Layer 11 of a small transformer language model trained on English Wikipedia (14 layers, counted from 0, width 96).
A neuron's activation on a vector x is SiLU(gate . x + bias) times (in . x + bias), where the dot is the dot product.

Input weights of the MLP neurons that the questions are about. A number n stands for (n - 128) times 0.0056.
n12 gate (bias -0.122): 118, 189, 121, 160, 146, 134, 148, 116, 135, 113, 152, 108, 109, 117, 131, 131, 148, 124, 92, 63, 85, 88, 154, 51, 109, 121, 104, 153, 159, 140, 167, 207, 174, 154, 94, 168, 118, 69, 185, 148, 86, 107, 141, 142, 63, 163, 195, 127, 104, 213, 155, 199, 118, 137, 71, 167, 136, 146, 153, 132, 112, 64, 202, 122, 142, 171, 174, 116, 122, 103, 178, 100, 134, 100, 105, 121, 82, 133, 97, 175, 135, 112, 141, 88, 134, 157, 166, 107, 143, 132, 190, 157, 93, 158, 162, 108
n18 gate (bias -0.036): 123, 121, 83, 168, 123, 157, 106, 112, 115, 162, 136, 140, 112, 75, 163, 203, 102, 128, 112, 112, 108, 140, 123, 68, 122, 148, 135, 153, 98, 151, 114, 154, 111, 89, 132, 187, 76, 153, 174, 79, 109, 143, 132, 89, 127, 97, 135, 111, 110, 179, 92, 89, 135, 99, 205, 104, 158, 137, 95, 106, 203, 133, 113, 145, 120, 159, 176, 169, 155, 103, 214, 156, 129, 86, 84, 146, 146, 131, 117, 133, 167, 32, 132, 167, 130, 156, 133, 159, 90, 147, 219, 164, 191, 86, 137, 124
n85 gate (bias -0.187): 151, 142, 123, 106, 183, 126, 187, 89, 149, 158, 158, 140, 153, 135, 110, 141, 145, 134, 120, 156, 158, 82, 147, 171, 86, 64, 155, 99, 92, 118, 106, 144, 111, 109, 126, 146, 98, 124, 82, 117, 154, 140, 151, 111, 149, 152, 120, 75, 94, 82, 176, 98, 143, 116, 148, 169, 174, 84, 165, 45, 128, 89, 105, 145, 130, 97, 138, 109, 128, 142, 124, 117, 130, 122, 163, 138, 123, 135, 119, 95, 106, 158, 92, 163, 126, 150, 88, 110, 129, 147, 88, 120, 148, 76, 137, 129
n91 gate (bias -0.121): 100, 150, 128, 67, 129, 111, 126, 185, 96, 112, 34, 143, 155, 74, 106, 117, 149, 174, 141, 74, 155, 172, 152, 113, 163, 137, 122, 142, 145, 99, 131, 120, 152, 181, 160, 76, 130, 151, 107, 178, 112, 93, 101, 81, 97, 98, 102, 119, 104, 164, 141, 157, 108, 93, 117, 97, 150, 126, 78, 123, 136, 135, 133, 151, 177, 186, 107, 163, 88, 99, 153, 160, 152, 141, 88, 98, 119, 30, 141, 103, 134, 140, 66, 123, 94, 160, 113, 114, 125, 146, 106, 80, 187, 154, 86, 153
n98 gate (bias -0.054): 91, 112, 133, 149, 113, 98, 140, 195, 133, 141, 117, 95, 134, 129, 150, 89, 132, 149, 95, 93, 147, 114, 134, 116, 139, 150, 95, 134, 116, 63, 188, 108, 104, 155, 156, 105, 165, 107, 127, 113, 127, 136, 175, 127, 117, 161, 128, 136, 166, 116, 148, 144, 87, 123, 111, 141, 109, 81, 114, 107, 146, 88, 117, 99, 160, 168, 76, 132, 109, 181, 153, 89, 120, 120, 115, 142, 151, 138, 141, 91, 163, 143, 92, 123, 107, 91, 226, 139, 101, 138, 80, 158, 114, 10, 104, 97
n106 gate (bias -0.185): 138, 164, 105, 157, 80, 153, 145, 167, 142, 111, 82, 96, 150, 122, 71, 82, 103, 103, 115, 123, 189, 129, 172, 180, 178, 105, 104, 95, 146, 187, 136, 156, 64, 108, 116, 128, 88, 109, 129, 130, 89, 129, 158, 95, 59, 129, 123, 116, 166, 150, 119, 132, 179, 161, 188, 120, 132, 180, 129, 141, 100, 125, 93, 152, 120, 88, 135, 35, 144, 143, 106, 146, 77, 148, 120, 139, 143, 168, 164, 142, 101, 91, 163, 137, 134, 98, 177, 148, 140, 185, 156, 120, 103, 37, 120, 143
n123 gate (bias -0.137): 97, 106, 106, 76, 139, 107, 128, 133, 147, 79, 183, 84, 123, 160, 82, 148, 205, 118, 184, 119, 136, 119, 170, 69, 163, 168, 194, 160, 150, 114, 130, 168, 152, 139, 94, 121, 123, 120, 127, 126, 126, 147, 151, 91, 120, 140, 156, 116, 136, 97, 145, 87, 156, 122, 116, 98, 153, 100, 131, 138, 165, 143, 73, 55, 162, 136, 99, 125, 139, 142, 99, 162, 127, 156, 121, 207, 162, 155, 69, 100, 133, 126, 86, 102, 135, 133, 155, 171, 50, 143, 165, 126, 78, 89, 144, 120
n205 gate (bias -0.120): 117, 70, 155, 156, 159, 132, 94, 129, 57, 155, 124, 126, 140, 108, 114, 85, 129, 122, 85, 85, 100, 149, 73, 104, 124, 85, 159, 105, 150, 159, 149, 121, 110, 152, 138, 224, 82, 116, 97, 125, 131, 119, 151, 78, 198, 66, 143, 159, 142, 72, 128, 149, 139, 179, 129, 167, 93, 143, 141, 107, 105, 109, 162, 119, 157, 169, 145, 100, 90, 119, 149, 92, 178, 48, 90, 123, 131, 214, 178, 114, 111, 96, 155, 155, 134, 100, 147, 160, 108, 175, 167, 171, 123, 131, 139, 107
n207 gate (bias -0.225): 85, 157, 97, 144, 144, 107, 165, 127, 114, 113, 132, 130, 144, 180, 89, 91, 120, 157, 154, 116, 137, 134, 159, 177, 121, 142, 97, 166, 144, 98, 134, 162, 114, 148, 91, 103, 80, 116, 105, 110, 139, 63, 104, 145, 130, 115, 156, 88, 133, 141, 153, 126, 133, 111, 85, 117, 187, 100, 104, 130, 139, 90, 99, 175, 132, 174, 163, 128, 71, 134, 79, 112, 146, 146, 74, 120, 176, 138, 200, 143, 185, 92, 81, 139, 99, 105, 110, 187, 163, 62, 120, 135, 142, 106, 107, 106
n241 gate (bias -0.061): 103, 134, 118, 116, 160, 119, 137, 136, 112, 72, 142, 97, 119, 96, 170, 168, 144, 146, 175, 114, 104, 106, 106, 116, 105, 121, 38, 122, 104, 72, 117, 164, 125, 129, 129, 169, 133, 65, 156, 122, 124, 71, 176, 94, 100, 108, 144, 141, 111, 146, 113, 100, 140, 109, 133, 145, 104, 157, 105, 157, 125, 107, 173, 101, 214, 140, 142, 127, 94, 108, 121, 113, 121, 112, 65, 85, 113, 137, 146, 112, 109, 95, 150, 133, 120, 167, 153, 103, 99, 200, 37, 141, 147, 125, 83, 147
n250 gate (bias -0.097): 132, 164, 126, 162, 66, 55, 186, 128, 151, 206, 156, 114, 163, 125, 96, 131, 122, 108, 138, 122, 163, 78, 113, 187, 153, 96, 156, 146, 156, 116, 116, 170, 126, 142, 152, 143, 152, 130, 109, 182, 126, 150, 82, 148, 100, 128, 136, 134, 141, 86, 54, 131, 113, 122, 141, 121, 111, 115, 114, 130, 84, 85, 107, 82, 135, 199, 123, 148, 104, 182, 110, 17, 81, 136, 174, 126, 61, 106, 159, 130, 111, 81, 69, 152, 124, 122, 95, 155, 167, 150, 147, 111, 109, 128, 105, 134
n12 in (bias -0.075): 32, 167, 117, 153, 169, 110, 116, 125, 106, 112, 105, 91, 162, 98, 108, 135, 149, 122, 126, 153, 183, 105, 115, 77, 96, 132, 155, 168, 157, 166, 94, 97, 138, 108, 106, 108, 183, 127, 128, 139, 106, 127, 141, 183, 43, 137, 110, 119, 90, 111, 135, 112, 174, 83, 183, 91, 131, 116, 112, 141, 62, 120, 175, 145, 151, 86, 128, 139, 110, 158, 159, 172, 161, 112, 156, 174, 220, 97, 89, 15, 190, 159, 143, 118, 150, 104, 126, 168, 135, 61, 114, 66, 109, 139, 91, 87
n18 in (bias 0.122): 133, 207, 175, 138, 106, 165, 127, 130, 153, 63, 160, 73, 101, 133, 88, 156, 168, 174, 156, 142, 118, 90, 103, 122, 176, 74, 91, 153, 130, 130, 101, 172, 129, 130, 108, 100, 171, 173, 183, 108, 158, 149, 138, 97, 123, 144, 145, 175, 94, 115, 140, 178, 122, 123, 119, 128, 79, 137, 164, 176, 137, 130, 77, 56, 126, 96, 120, 119, 153, 161, 63, 95, 95, 189, 118, 120, 158, 84, 62, 248, 118, 133, 124, 95, 90, 111, 138, 155, 172, 155, 153, 119, 153, 139, 92, 59
n85 in (bias -0.117): 138, 107, 108, 165, 109, 157, 132, 74, 161, 100, 109, 179, 130, 119, 218, 103, 130, 129, 138, 148, 132, 111, 122, 152, 71, 161, 128, 124, 126, 126, 137, 134, 146, 155, 159, 170, 115, 107, 88, 103, 90, 169, 127, 105, 160, 88, 118, 116, 201, 109, 205, 125, 131, 135, 185, 111, 166, 198, 151, 132, 96, 75, 173, 145, 161, 179, 117, 105, 186, 164, 134, 128, 79, 183, 141, 204, 108, 125, 93, 138, 107, 155, 174, 183, 62, 76, 53, 202, 116, 111, 109, 153, 160, 70, 139, 139
n91 in (bias -0.050): 144, 111, 56, 161, 160, 82, 131, 125, 158, 118, 108, 168, 168, 77, 109, 180, 172, 144, 122, 209, 75, 130, 170, 106, 139, 97, 90, 154, 86, 65, 141, 136, 128, 140, 120, 142, 180, 140, 80, 74, 117, 123, 88, 95, 156, 85, 127, 112, 128, 128, 67, 136, 100, 60, 120, 39, 106, 58, 124, 130, 149, 104, 117, 150, 138, 104, 113, 154, 166, 154, 156, 156, 91, 99, 110, 151, 147, 139, 174, 67, 114, 138, 180, 164, 138, 36, 81, 201, 117, 124, 117, 107, 117, 141, 143, 153
n98 in (bias -0.130): 116, 105, 175, 210, 131, 84, 119, 128, 85, 109, 134, 112, 169, 116, 145, 109, 140, 123, 168, 188, 120, 194, 141, 65, 106, 179, 97, 114, 128, 121, 95, 135, 197, 98, 148, 121, 142, 164, 150, 126, 135, 161, 141, 93, 155, 142, 183, 97, 114, 187, 145, 103, 113, 138, 177, 65, 137, 73, 77, 141, 193, 74, 117, 98, 149, 143, 205, 139, 101, 131, 154, 117, 117, 169, 162, 157, 125, 85, 95, 124, 146, 104, 171, 129, 129, 69, 136, 75, 100, 147, 136, 98, 157, 129, 124, 154
n106 in (bias 0.046): 148, 106, 169, 168, 89, 70, 119, 107, 153, 188, 173, 46, 136, 126, 164, 133, 150, 199, 75, 120, 148, 91, 176, 129, 132, 71, 194, 118, 144, 182, 150, 127, 116, 155, 100, 121, 53, 107, 114, 116, 47, 169, 203, 116, 94, 100, 106, 174, 117, 132, 101, 68, 108, 100, 132, 126, 185, 121, 132, 116, 127, 142, 107, 160, 93, 112, 135, 107, 147, 98, 89, 143, 100, 156, 142, 133, 137, 118, 150, 137, 121, 90, 143, 116, 96, 141, 111, 159, 72, 218, 157, 156, 188, 123, 150, 134
n123 in (bias -0.013): 88, 68, 99, 55, 132, 139, 125, 116, 139, 167, 121, 129, 168, 144, 89, 137, 120, 122, 147, 90, 83, 193, 139, 159, 154, 146, 118, 97, 153, 124, 135, 168, 133, 101, 155, 164, 137, 132, 131, 175, 122, 103, 87, 129, 138, 166, 137, 61, 171, 161, 88, 119, 151, 61, 112, 63, 108, 138, 119, 111, 142, 151, 65, 129, 186, 168, 126, 135, 167, 89, 196, 109, 99, 71, 124, 133, 162, 139, 119, 106, 125, 134, 121, 96, 146, 69, 170, 163, 144, 126, 104, 154, 123, 160, 92, 143
n205 in (bias 0.000): 200, 110, 193, 102, 165, 133, 132, 127, 159, 129, 98, 123, 117, 80, 133, 120, 154, 112, 176, 140, 90, 180, 137, 157, 140, 155, 158, 133, 78, 159, 89, 175, 121, 127, 69, 95, 86, 138, 187, 141, 126, 28, 92, 153, 71, 139, 127, 168, 80, 89, 166, 96, 143, 113, 93, 131, 101, 96, 183, 156, 140, 170, 125, 134, 200, 119, 157, 128, 129, 50, 150, 117, 120, 106, 123, 126, 130, 130, 129, 143, 165, 145, 130, 247, 135, 107, 77, 147, 127, 177, 160, 131, 168, 134, 128, 100
n207 in (bias -0.032): 97, 73, 100, 131, 168, 144, 60, 130, 219, 140, 94, 133, 106, 85, 173, 178, 81, 165, 138, 129, 172, 71, 128, 82, 119, 149, 112, 124, 77, 79, 163, 57, 130, 147, 114, 142, 150, 162, 97, 121, 141, 81, 79, 142, 137, 141, 85, 146, 146, 124, 145, 171, 134, 78, 114, 137, 150, 130, 103, 94, 105, 225, 123, 116, 85, 142, 129, 110, 153, 98, 173, 43, 158, 159, 157, 128, 112, 105, 137, 175, 91, 102, 152, 109, 121, 141, 106, 115, 154, 92, 115, 88, 84, 56, 141, 172
n241 in (bias 0.043): 170, 160, 86, 172, 104, 181, 119, 84, 100, 153, 91, 129, 122, 99, 103, 108, 107, 103, 153, 127, 153, 122, 99, 156, 164, 60, 135, 111, 86, 190, 146, 116, 152, 179, 117, 130, 67, 163, 135, 114, 119, 197, 174, 158, 119, 209, 79, 141, 161, 71, 145, 59, 164, 94, 158, 93, 93, 127, 108, 137, 155, 122, 122, 135, 125, 120, 150, 109, 182, 94, 49, 124, 193, 132, 135, 95, 63, 136, 152, 155, 175, 65, 100, 148, 66, 125, 96, 164, 171, 142, 108, 119, 148, 123, 174, 151
n250 in (bias 0.030): 116, 139, 135, 121, 130, 81, 91, 186, 141, 114, 169, 169, 129, 72, 138, 91, 119, 161, 151, 185, 161, 202, 104, 56, 181, 98, 122, 117, 165, 114, 117, 88, 119, 108, 96, 64, 74, 105, 146, 60, 122, 121, 202, 171, 146, 144, 159, 128, 102, 161, 157, 221, 155, 160, 181, 76, 82, 80, 167, 122, 112, 173, 96, 53, 209, 153, 109, 113, 151, 140, 156, 132, 209, 187, 107, 112, 117, 87, 167, 142, 84, 84, 158, 117, 142, 106, 147, 76, 172, 76, 161, 171, 118, 142, 85, 129

Each question shows a token from some text and the vector x that enters the MLP there. A number n stands for (n - 128) times 0.038.

" resulted": 106, 117, 98, 153, 150, 153, 134, 144, 115, 58, 129, 137, 111, 109, 106, 147, 127, 122, 147, 151, 120, 169, 76, 144, 124, 155, 106, 164, 112, 146, 133, 153, 135, 125, 147, 128, 144, 123, 107, 112, 100, 138, 151, 197, 132, 173, 151, 130, 112, 164, 113, 96, 117, 91, 136, 146, 148, 153, 110, 110, 123, 121, 126, 113, 94, 96, 89, 155, 134, 155, 135, 137, 83, 101, 194, 101, 114, 154, 158, 193, 153, 128, 101, 153, 139, 109, 130, 111, 153, 151, 175, 177, 97, 156, 125, 113
The neuron with the highest activation: n18

" album": 112, 157, 121, 109, 100, 142, 123, 85, 132, 70, 129, 171, 154, 105, 120, 154, 65, 103, 141, 168, 123, 141, 129, 120, 154, 157, 111, 112, 150, 132, 99, 117, 127, 120, 112, 115, 145, 88, 148, 169, 114, 113, 131, 148, 173, 85, 165, 155, 146, 153, 125, 112, 91, 92, 130, 133, 115, 143, 57, 142, 145, 133, 131, 146, 128, 110, 54, 128, 134, 102, 160, 109, 125, 109, 163, 98, 146, 136, 137, 144, 132, 147, 135, 108, 174, 86, 146, 147, 132, 170, 123, 120, 122, 170, 153, 96
The neuron with the highest activation: n106

" his": 113, 104, 150, 143, 167, 127, 90, 135, 89, 98, 112, 146, 109, 111, 91, 143, 127, 158, 175, 150, 115, 164, 129, 165, 157, 98, 78, 114, 103, 136, 167, 110, 139, 109, 133, 127, 131, 114, 99, 112, 109, 160, 160, 163, 174, 139, 158, 119, 142, 147, 140, 141, 128, 41, 133, 148, 96, 130, 128, 92, 80, 121, 137, 113, 125, 88, 91, 140, 128, 136, 136, 111, 125, 114, 172, 140, 89, 148, 122, 111, 157, 139, 117, 109, 119, 106, 129, 127, 104, 166, 108, 96, 125, 139, 131, 106
Which three neurons fire most, strongest first? n241, n98, n106

" Inc": 183, 146, 153, 139, 142, 151, 112, 128, 159, 116, 113, 135, 137, 89, 112, 129, 119, 102, 101, 202, 137, 129, 120, 114, 140, 149, 174, 78, 111, 123, 80, 160, 144, 132, 162, 144, 94, 160, 147, 68, 89, 156, 138, 170, 123, 126, 112, 102, 143, 161, 109, 127, 113, 122, 94, 136, 112, 146, 151, 126, 136, 186, 108, 132, 134, 66, 93, 156, 131, 106, 143, 123, 151, 104, 153, 113, 107, 149, 135, 121, 99, 110, 162, 172, 178, 124, 94, 125, 139, 132, 164, 149, 160, 172, 163, 134
The neuron with the highest activation: n12

"b": 107, 134, 157, 91, 138, 138, 118, 137, 159, 128, 135, 164, 104, 80, 188, 118, 110, 97, 102, 146, 143, 158, 166, 113, 114, 121, 201, 83, 100, 134, 138, 147, 129, 90, 114, 112, 113, 144, 127, 137, 113, 151, 118, 161, 122, 166, 106, 103, 114, 138, 100, 76, 107, 117, 139, 137, 187, 153, 155, 132, 155, 190, 130, 62, 113, 128, 67, 178, 144, 132, 113, 128, 126, 145, 130, 133, 110, 128, 110, 137, 116, 136, 124, 117, 110, 115, 97, 185, 104, 101, 114, 144, 112, 122, 121, 112
Which three neurons fire most, strongest first? n123, n85, n98

" ": 81, 154, 131, 161, 72, 157, 126, 128, 145, 122, 121, 90, 141, 153, 90, 149, 102, 116, 153, 166, 133, 103, 114, 117, 114, 112, 90, 112, 129, 127, 107, 117, 143, 95, 105, 131, 110, 138, 152, 110, 70, 140, 139, 106, 183, 123, 131, 119, 121, 189, 129, 118, 80, 81, 162, 126, 106, 153, 148, 163, 87, 202, 93, 112, 101, 167, 126, 142, 82, 126, 117, 103, 141, 104, 188, 116, 119, 133, 130, 145, 118, 144, 139, 129, 153, 150, 116, 138, 148, 118, 117, 150, 130, 117, 93, 170
Which neuron fires most, and how strongly? n250, at about 2.5

"ing": 119, 160, 136, 141, 104, 153, 152, 123, 106, 117, 126, 67, 118, 128, 170, 96, 101, 125, 147, 147, 122, 154, 133, 151, 113, 113, 146, 110, 152, 164, 114, 131, 141, 127, 95, 111, 98, 78, 127, 184, 99, 153, 127, 155, 160, 149, 72, 131, 139, 146, 171, 143, 86, 124, 159, 140, 81, 150, 133, 97, 118, 146, 136, 156, 112, 99, 45, 142, 123, 73, 148, 99, 149, 101, 106, 119, 128, 143, 150, 161, 137, 136, 141, 133, 139, 113, 103, 128, 92, 126, 87, 150, 97, 128, 144, 82
Which neuron fires most, and how strongly? n205, at about 1.3

",": 143, 128, 133, 109, 106, 154, 128, 102, 127, 81, 101, 144, 126, 109, 116, 122, 103, 141, 124, 152, 122, 181, 89, 139, 144, 111, 91, 148, 129, 132, 161, 171, 129, 141, 135, 128, 101, 159, 105, 134, 104, 144, 175, 167, 144, 98, 173, 115, 102, 149, 147, 90, 122, 70, 133, 143, 101, 111, 132, 116, 126, 83, 118, 140, 121, 108, 61, 151, 100, 124, 109, 90, 145, 114, 131, 124, 111, 148, 205, 152, 114, 120, 105, 107, 135, 130, 115, 111, 109, 115, 164, 132, 117, 128, 140, 159
The neuron with the highest activation: n241

"ett": 100, 156, 115, 111, 152, 125, 128, 104, 109, 134, 131, 107, 106, 108, 120, 154, 129, 166, 93, 131, 134, 203, 109, 92, 125, 156, 177, 105, 111, 101, 121, 131, 122, 164, 111, 126, 141, 113, 103, 183, 112, 151, 140, 147, 137, 164, 144, 108, 122, 154, 153, 134, 126, 105, 151, 115, 70, 143, 132, 76, 96, 149, 113, 81, 95, 113, 33, 153, 94, 110, 136, 127, 118, 101, 119, 125, 114, 138, 154, 142, 125, 103, 144, 122, 141, 115, 111, 160, 129, 142, 112, 140, 102, 137, 107, 107
The neuron with the highest activation: n123

"9": 115, 155, 141, 153, 94, 190, 118, 162, 163, 95, 128, 106, 157, 117, 137, 132, 120, 106, 146, 147, 79, 77, 124, 67, 160, 168, 137, 96, 64, 122, 147, 74, 192, 111, 111, 139, 136, 174, 129, 134, 137, 136, 142, 104, 140, 107, 125, 160, 94, 147, 152, 125, 107, 82, 150, 121, 165, 144, 132, 132, 126, 131, 130, 165, 102, 119, 120, 133, 107, 139, 143, 128, 146, 126, 119, 134, 106, 123, 188, 136, 157, 137, 179, 115, 135, 178, 100, 148, 120, 133, 154, 93, 121, 157, 140, 149
Which neuron fires most, and how strongly? n18, at about 1.3

" that": 133, 157, 144, 121, 137, 140, 70, 126, 138, 106, 152, 165, 144, 131, 161, 123, 94, 132, 165, 147, 132, 133, 113, 155, 158, 133, 93, 145, 157, 104, 160, 102, 117, 113, 124, 115, 113, 135, 137, 159, 126, 146, 153, 152, 197, 126, 178, 137, 140, 123, 135, 116, 120, 106, 135, 108, 136, 111, 118, 122, 124, 83, 140, 118, 133, 109, 35, 171, 138, 125, 97, 96, 158, 105, 147, 127, 151, 149, 164, 144, 124, 136, 131, 118, 162, 165, 123, 78, 139, 108, 146, 105, 84, 160, 117, 161
The neuron with the highest activation: n205

"c": 120, 120, 143, 152, 150, 131, 114, 134, 151, 115, 136, 106, 108, 76, 139, 156, 134, 126, 125, 175, 135, 127, 143, 74, 137, 105, 182, 143, 84, 124, 93, 168, 133, 119, 101, 94, 111, 128, 147, 124, 153, 134, 98, 144, 127, 89, 162, 115, 103, 178, 119, 115, 101, 115, 150, 85, 175, 143, 126, 153, 138, 179, 142, 112, 143, 150, 78, 113, 150, 136, 115, 149, 163, 77, 166, 106, 119, 93, 119, 113, 120, 115, 141, 175, 142, 153, 63, 203, 137, 146, 149, 133, 114, 124, 97, 130
The neuron with the highest activation: n18

" single": 89, 130, 106, 118, 110, 126, 83, 165, 118, 84, 97, 124, 154, 104, 76, 132, 50, 132, 122, 136, 84, 136, 132, 138, 136, 163, 107, 131, 140, 114, 108, 96, 124, 156, 114, 113, 131, 116, 138, 158, 144, 146, 162, 190, 174, 122, 175, 86, 105, 137, 136, 101, 125, 64, 159, 160, 138, 137, 147, 168, 115, 100, 125, 115, 115, 97, 70, 144, 121, 107, 147, 112, 93, 119, 154, 137, 113, 145, 111, 151, 159, 112, 155, 121, 146, 114, 141, 122, 137, 153, 135, 144, 97, 118, 142, 118
The neuron with the highest activation: n98

"Music": 116, 144, 120, 108, 129, 147, 127, 116, 149, 84, 136, 113, 132, 118, 157, 160, 100, 114, 113, 147, 150, 136, 119, 81, 140, 139, 140, 81, 135, 126, 163, 138, 154, 102, 101, 118, 92, 99, 174, 157, 142, 106, 124, 164, 158, 141, 145, 112, 116, 176, 105, 107, 93, 120, 114, 165, 134, 103, 94, 159, 125, 145, 126, 142, 70, 86, 62, 163, 100, 88, 177, 72, 152, 117, 135, 105, 128, 145, 183, 151, 143, 124, 157, 108, 134, 123, 98, 115, 131, 109, 105, 137, 90, 133, 144, 124
The neuron with the highest activation: n85

" were": 99, 124, 103, 146, 113, 121, 126, 153, 112, 97, 149, 168, 107, 143, 86, 156, 85, 147, 131, 154, 131, 151, 122, 160, 133, 88, 85, 133, 99, 117, 144, 162, 126, 135, 133, 157, 130, 146, 124, 134, 111, 155, 159, 170, 139, 154, 114, 89, 87, 157, 124, 129, 103, 104, 103, 99, 120, 134, 112, 88, 105, 88, 116, 95, 119, 91, 38, 173, 106, 158, 106, 119, 73, 124, 147, 92, 114, 157, 155, 126, 154, 121, 118, 118, 122, 147, 111, 120, 136, 158, 132, 143, 141, 157, 118, 130
Which three neurons fire most, strongest first? n241, n205, n12

" year": 107, 126, 138, 112, 112, 128, 106, 148, 122, 60, 126, 104, 146, 119, 90, 135, 122, 168, 141, 144, 114, 162, 110, 118, 133, 132, 103, 144, 121, 147, 95, 89, 143, 128, 113, 161, 101, 132, 118, 159, 130, 125, 97, 173, 127, 119, 106, 104, 131, 111, 86, 124, 94, 98, 112, 142, 148, 99, 135, 128, 137, 127, 126, 177, 161, 87, 62, 187, 81, 77, 134, 97, 109, 121, 194, 100, 102, 114, 143, 141, 140, 123, 143, 136, 159, 126, 95, 134, 124, 157, 108, 142, 117, 155, 179, 127
The two highest activations, in order: n91, n85

"\n": 137, 149, 138, 81, 70, 138, 128, 95, 137, 58, 113, 121, 126, 113, 113, 125, 133, 107, 142, 138, 137, 154, 99, 100, 117, 83, 85, 136, 110, 165, 187, 154, 117, 140, 124, 129, 121, 138, 129, 128, 149, 107, 177, 161, 173, 97, 171, 146, 99, 151, 122, 106, 125, 76, 122, 160, 125, 124, 148, 112, 121, 159, 94, 130, 133, 114, 142, 121, 78, 138, 110, 93, 122, 111, 128, 144, 96, 106, 181, 136, 84, 139, 122, 145, 99, 166, 154, 120, 111, 155, 155, 119, 112, 145, 148, 98
The neuron with the highest activation: n241

" the": 105, 109, 142, 142, 148, 167, 91, 124, 152, 101, 84, 114, 116, 117, 117, 144, 124, 162, 141, 113, 135, 128, 136, 139, 124, 115, 144, 137, 121, 143, 145, 112, 125, 111, 145, 109, 147, 153, 110, 160, 123, 128, 148, 177, 169, 119, 127, 97, 113, 148, 137, 120, 83, 16, 115, 155, 129, 135, 163, 119, 108, 65, 116, 141, 124, 111, 108, 127, 99, 133, 142, 94, 129, 104, 144, 135, 76, 136, 121, 138, 134, 125, 113, 111, 129, 138, 136, 119, 113, 135, 125, 99, 99, 156, 123, 102
The two highest activations, in order: n12, n205

"ton": 146, 134, 126, 141, 107, 181, 138, 121, 149, 127, 140, 111, 133, 118, 116, 137, 135, 117, 80, 135, 166, 131, 129, 114, 142, 153, 145, 93, 124, 105, 142, 116, 131, 127, 106, 98, 130, 107, 121, 181, 93, 91, 136, 145, 163, 165, 121, 106, 115, 144, 133, 132, 110, 116, 150, 142, 108, 141, 165, 88, 111, 136, 81, 103, 79, 118, 54, 175, 116, 115, 122, 104, 135, 124, 104, 130, 97, 124, 205, 170, 149, 110, 162, 146, 115, 113, 89, 138, 113, 115, 107, 180, 69, 153, 150, 113
The neuron with the highest activation: n250

"'": 107, 130, 116, 102, 122, 161, 76, 101, 101, 93, 159, 141, 113, 114, 114, 141, 149, 121, 160, 149, 137, 100, 126, 93, 151, 149, 99, 78, 165, 113, 73, 147, 163, 120, 125, 160, 107, 106, 151, 149, 111, 118, 165, 189, 139, 121, 149, 118, 143, 138, 162, 124, 86, 80, 130, 132, 144, 177, 117, 118, 135, 91, 166, 145, 114, 112, 92, 133, 95, 115, 116, 118, 120, 98, 174, 89, 123, 151, 132, 122, 139, 185, 145, 86, 126, 125, 146, 129, 80, 124, 172, 125, 105, 152, 136, 114
The neuron with the highest activation: n12

" a": 103, 115, 148, 95, 106, 180, 69, 114, 107, 107, 153, 127, 119, 138, 133, 123, 129, 111, 152, 143, 145, 95, 102, 124, 147, 134, 132, 116, 111, 144, 133, 102, 114, 114, 116, 146, 119, 92, 149, 120, 105, 118, 149, 152, 193, 142, 114, 128, 123, 133, 138, 134, 110, 47, 109, 177, 102, 146, 87, 129, 153, 75, 112, 91, 133, 125, 73, 116, 127, 134, 128, 131, 142, 147, 164, 98, 90, 152, 124, 87, 133, 147, 134, 115, 129, 136, 130, 135, 107, 160, 163, 164, 107, 146, 109, 91
Which neuron fires most, and how strongly? n241, at about 1

" from": 115, 140, 89, 167, 130, 167, 151, 139, 163, 108, 141, 111, 104, 125, 117, 130, 106, 134, 167, 134, 166, 98, 130, 139, 94, 94, 120, 140, 107, 98, 144, 158, 130, 128, 139, 111, 129, 124, 139, 159, 100, 142, 124, 151, 145, 150, 97, 138, 145, 153, 131, 128, 111, 36, 98, 170, 104, 110, 102, 130, 151, 98, 124, 173, 151, 136, 80, 126, 105, 115, 121, 135, 160, 113, 131, 121, 117, 135, 183, 134, 135, 119, 130, 107, 149, 135, 139, 133, 137, 103, 165, 159, 126, 148, 168, 178
The neuron with the highest activation: n207

"\",": 146, 143, 145, 89, 109, 159, 123, 113, 133, 98, 113, 145, 135, 131, 113, 136, 110, 138, 128, 153, 111, 187, 108, 156, 116, 100, 79, 161, 118, 132, 142, 155, 131, 158, 113, 144, 103, 141, 118, 118, 120, 141, 180, 179, 146, 94, 174, 124, 115, 130, 127, 100, 120, 73, 121, 129, 137, 130, 117, 147, 124, 81, 138, 143, 123, 95, 72, 115, 115, 132, 97, 95, 147, 115, 140, 132, 126, 150, 216, 152, 111, 123, 116, 115, 141, 153, 136, 117, 83, 100, 164, 138, 133, 144, 140, 149
The neuron with the highest activation: n241

"k": 95, 147, 117, 118, 128, 142, 132, 111, 117, 112, 157, 127, 136, 108, 116, 150, 79, 171, 138, 124, 104, 205, 127, 88, 154, 118, 187, 81, 104, 139, 108, 124, 130, 117, 105, 122, 118, 94, 114, 158, 139, 137, 122, 164, 135, 163, 125, 101, 129, 165, 151, 136, 131, 138, 123, 134, 102, 161, 122, 92, 111, 144, 68, 122, 115, 115, 48, 151, 115, 108, 114, 130, 98, 95, 142, 120, 123, 136, 124, 164, 139, 93, 139, 126, 112, 137, 103, 166, 104, 151, 87, 140, 83, 127, 75, 101
The neuron with the highest activation: n123

".": 132, 159, 144, 95, 93, 167, 123, 109, 136, 72, 113, 130, 105, 128, 137, 93, 139, 114, 126, 160, 149, 148, 118, 94, 131, 55, 62, 142, 109, 154, 147, 139, 106, 151, 137, 116, 117, 145, 118, 108, 139, 156, 168, 173, 135, 106, 160, 116, 125, 149, 120, 76, 123, 65, 118, 141, 100, 144, 111, 123, 132, 124, 101, 154, 123, 128, 132, 106, 122, 125, 100, 110, 115, 122, 114, 121, 119, 131, 207, 119, 88, 133, 120, 146, 119, 147, 136, 109, 110, 133, 159, 127, 81, 154, 158, 113
The neuron with the highest activation: n241

" Sea": 138, 128, 129, 113, 95, 145, 121, 135, 131, 94, 123, 109, 150, 91, 110, 119, 91, 137, 169, 129, 116, 124, 154, 94, 126, 109, 161, 72, 142, 126, 83, 164, 123, 115, 105, 149, 126, 114, 99, 111, 158, 125, 163, 183, 160, 133, 97, 102, 100, 138, 162, 154, 70, 104, 132, 115, 79, 132, 136, 123, 140, 155, 100, 157, 70, 99, 57, 121, 105, 89, 112, 89, 139, 106, 171, 97, 125, 93, 122, 151, 124, 89, 155, 142, 155, 99, 101, 134, 144, 126, 111, 135, 98, 140, 119, 129
The neuron with the highest activation: n12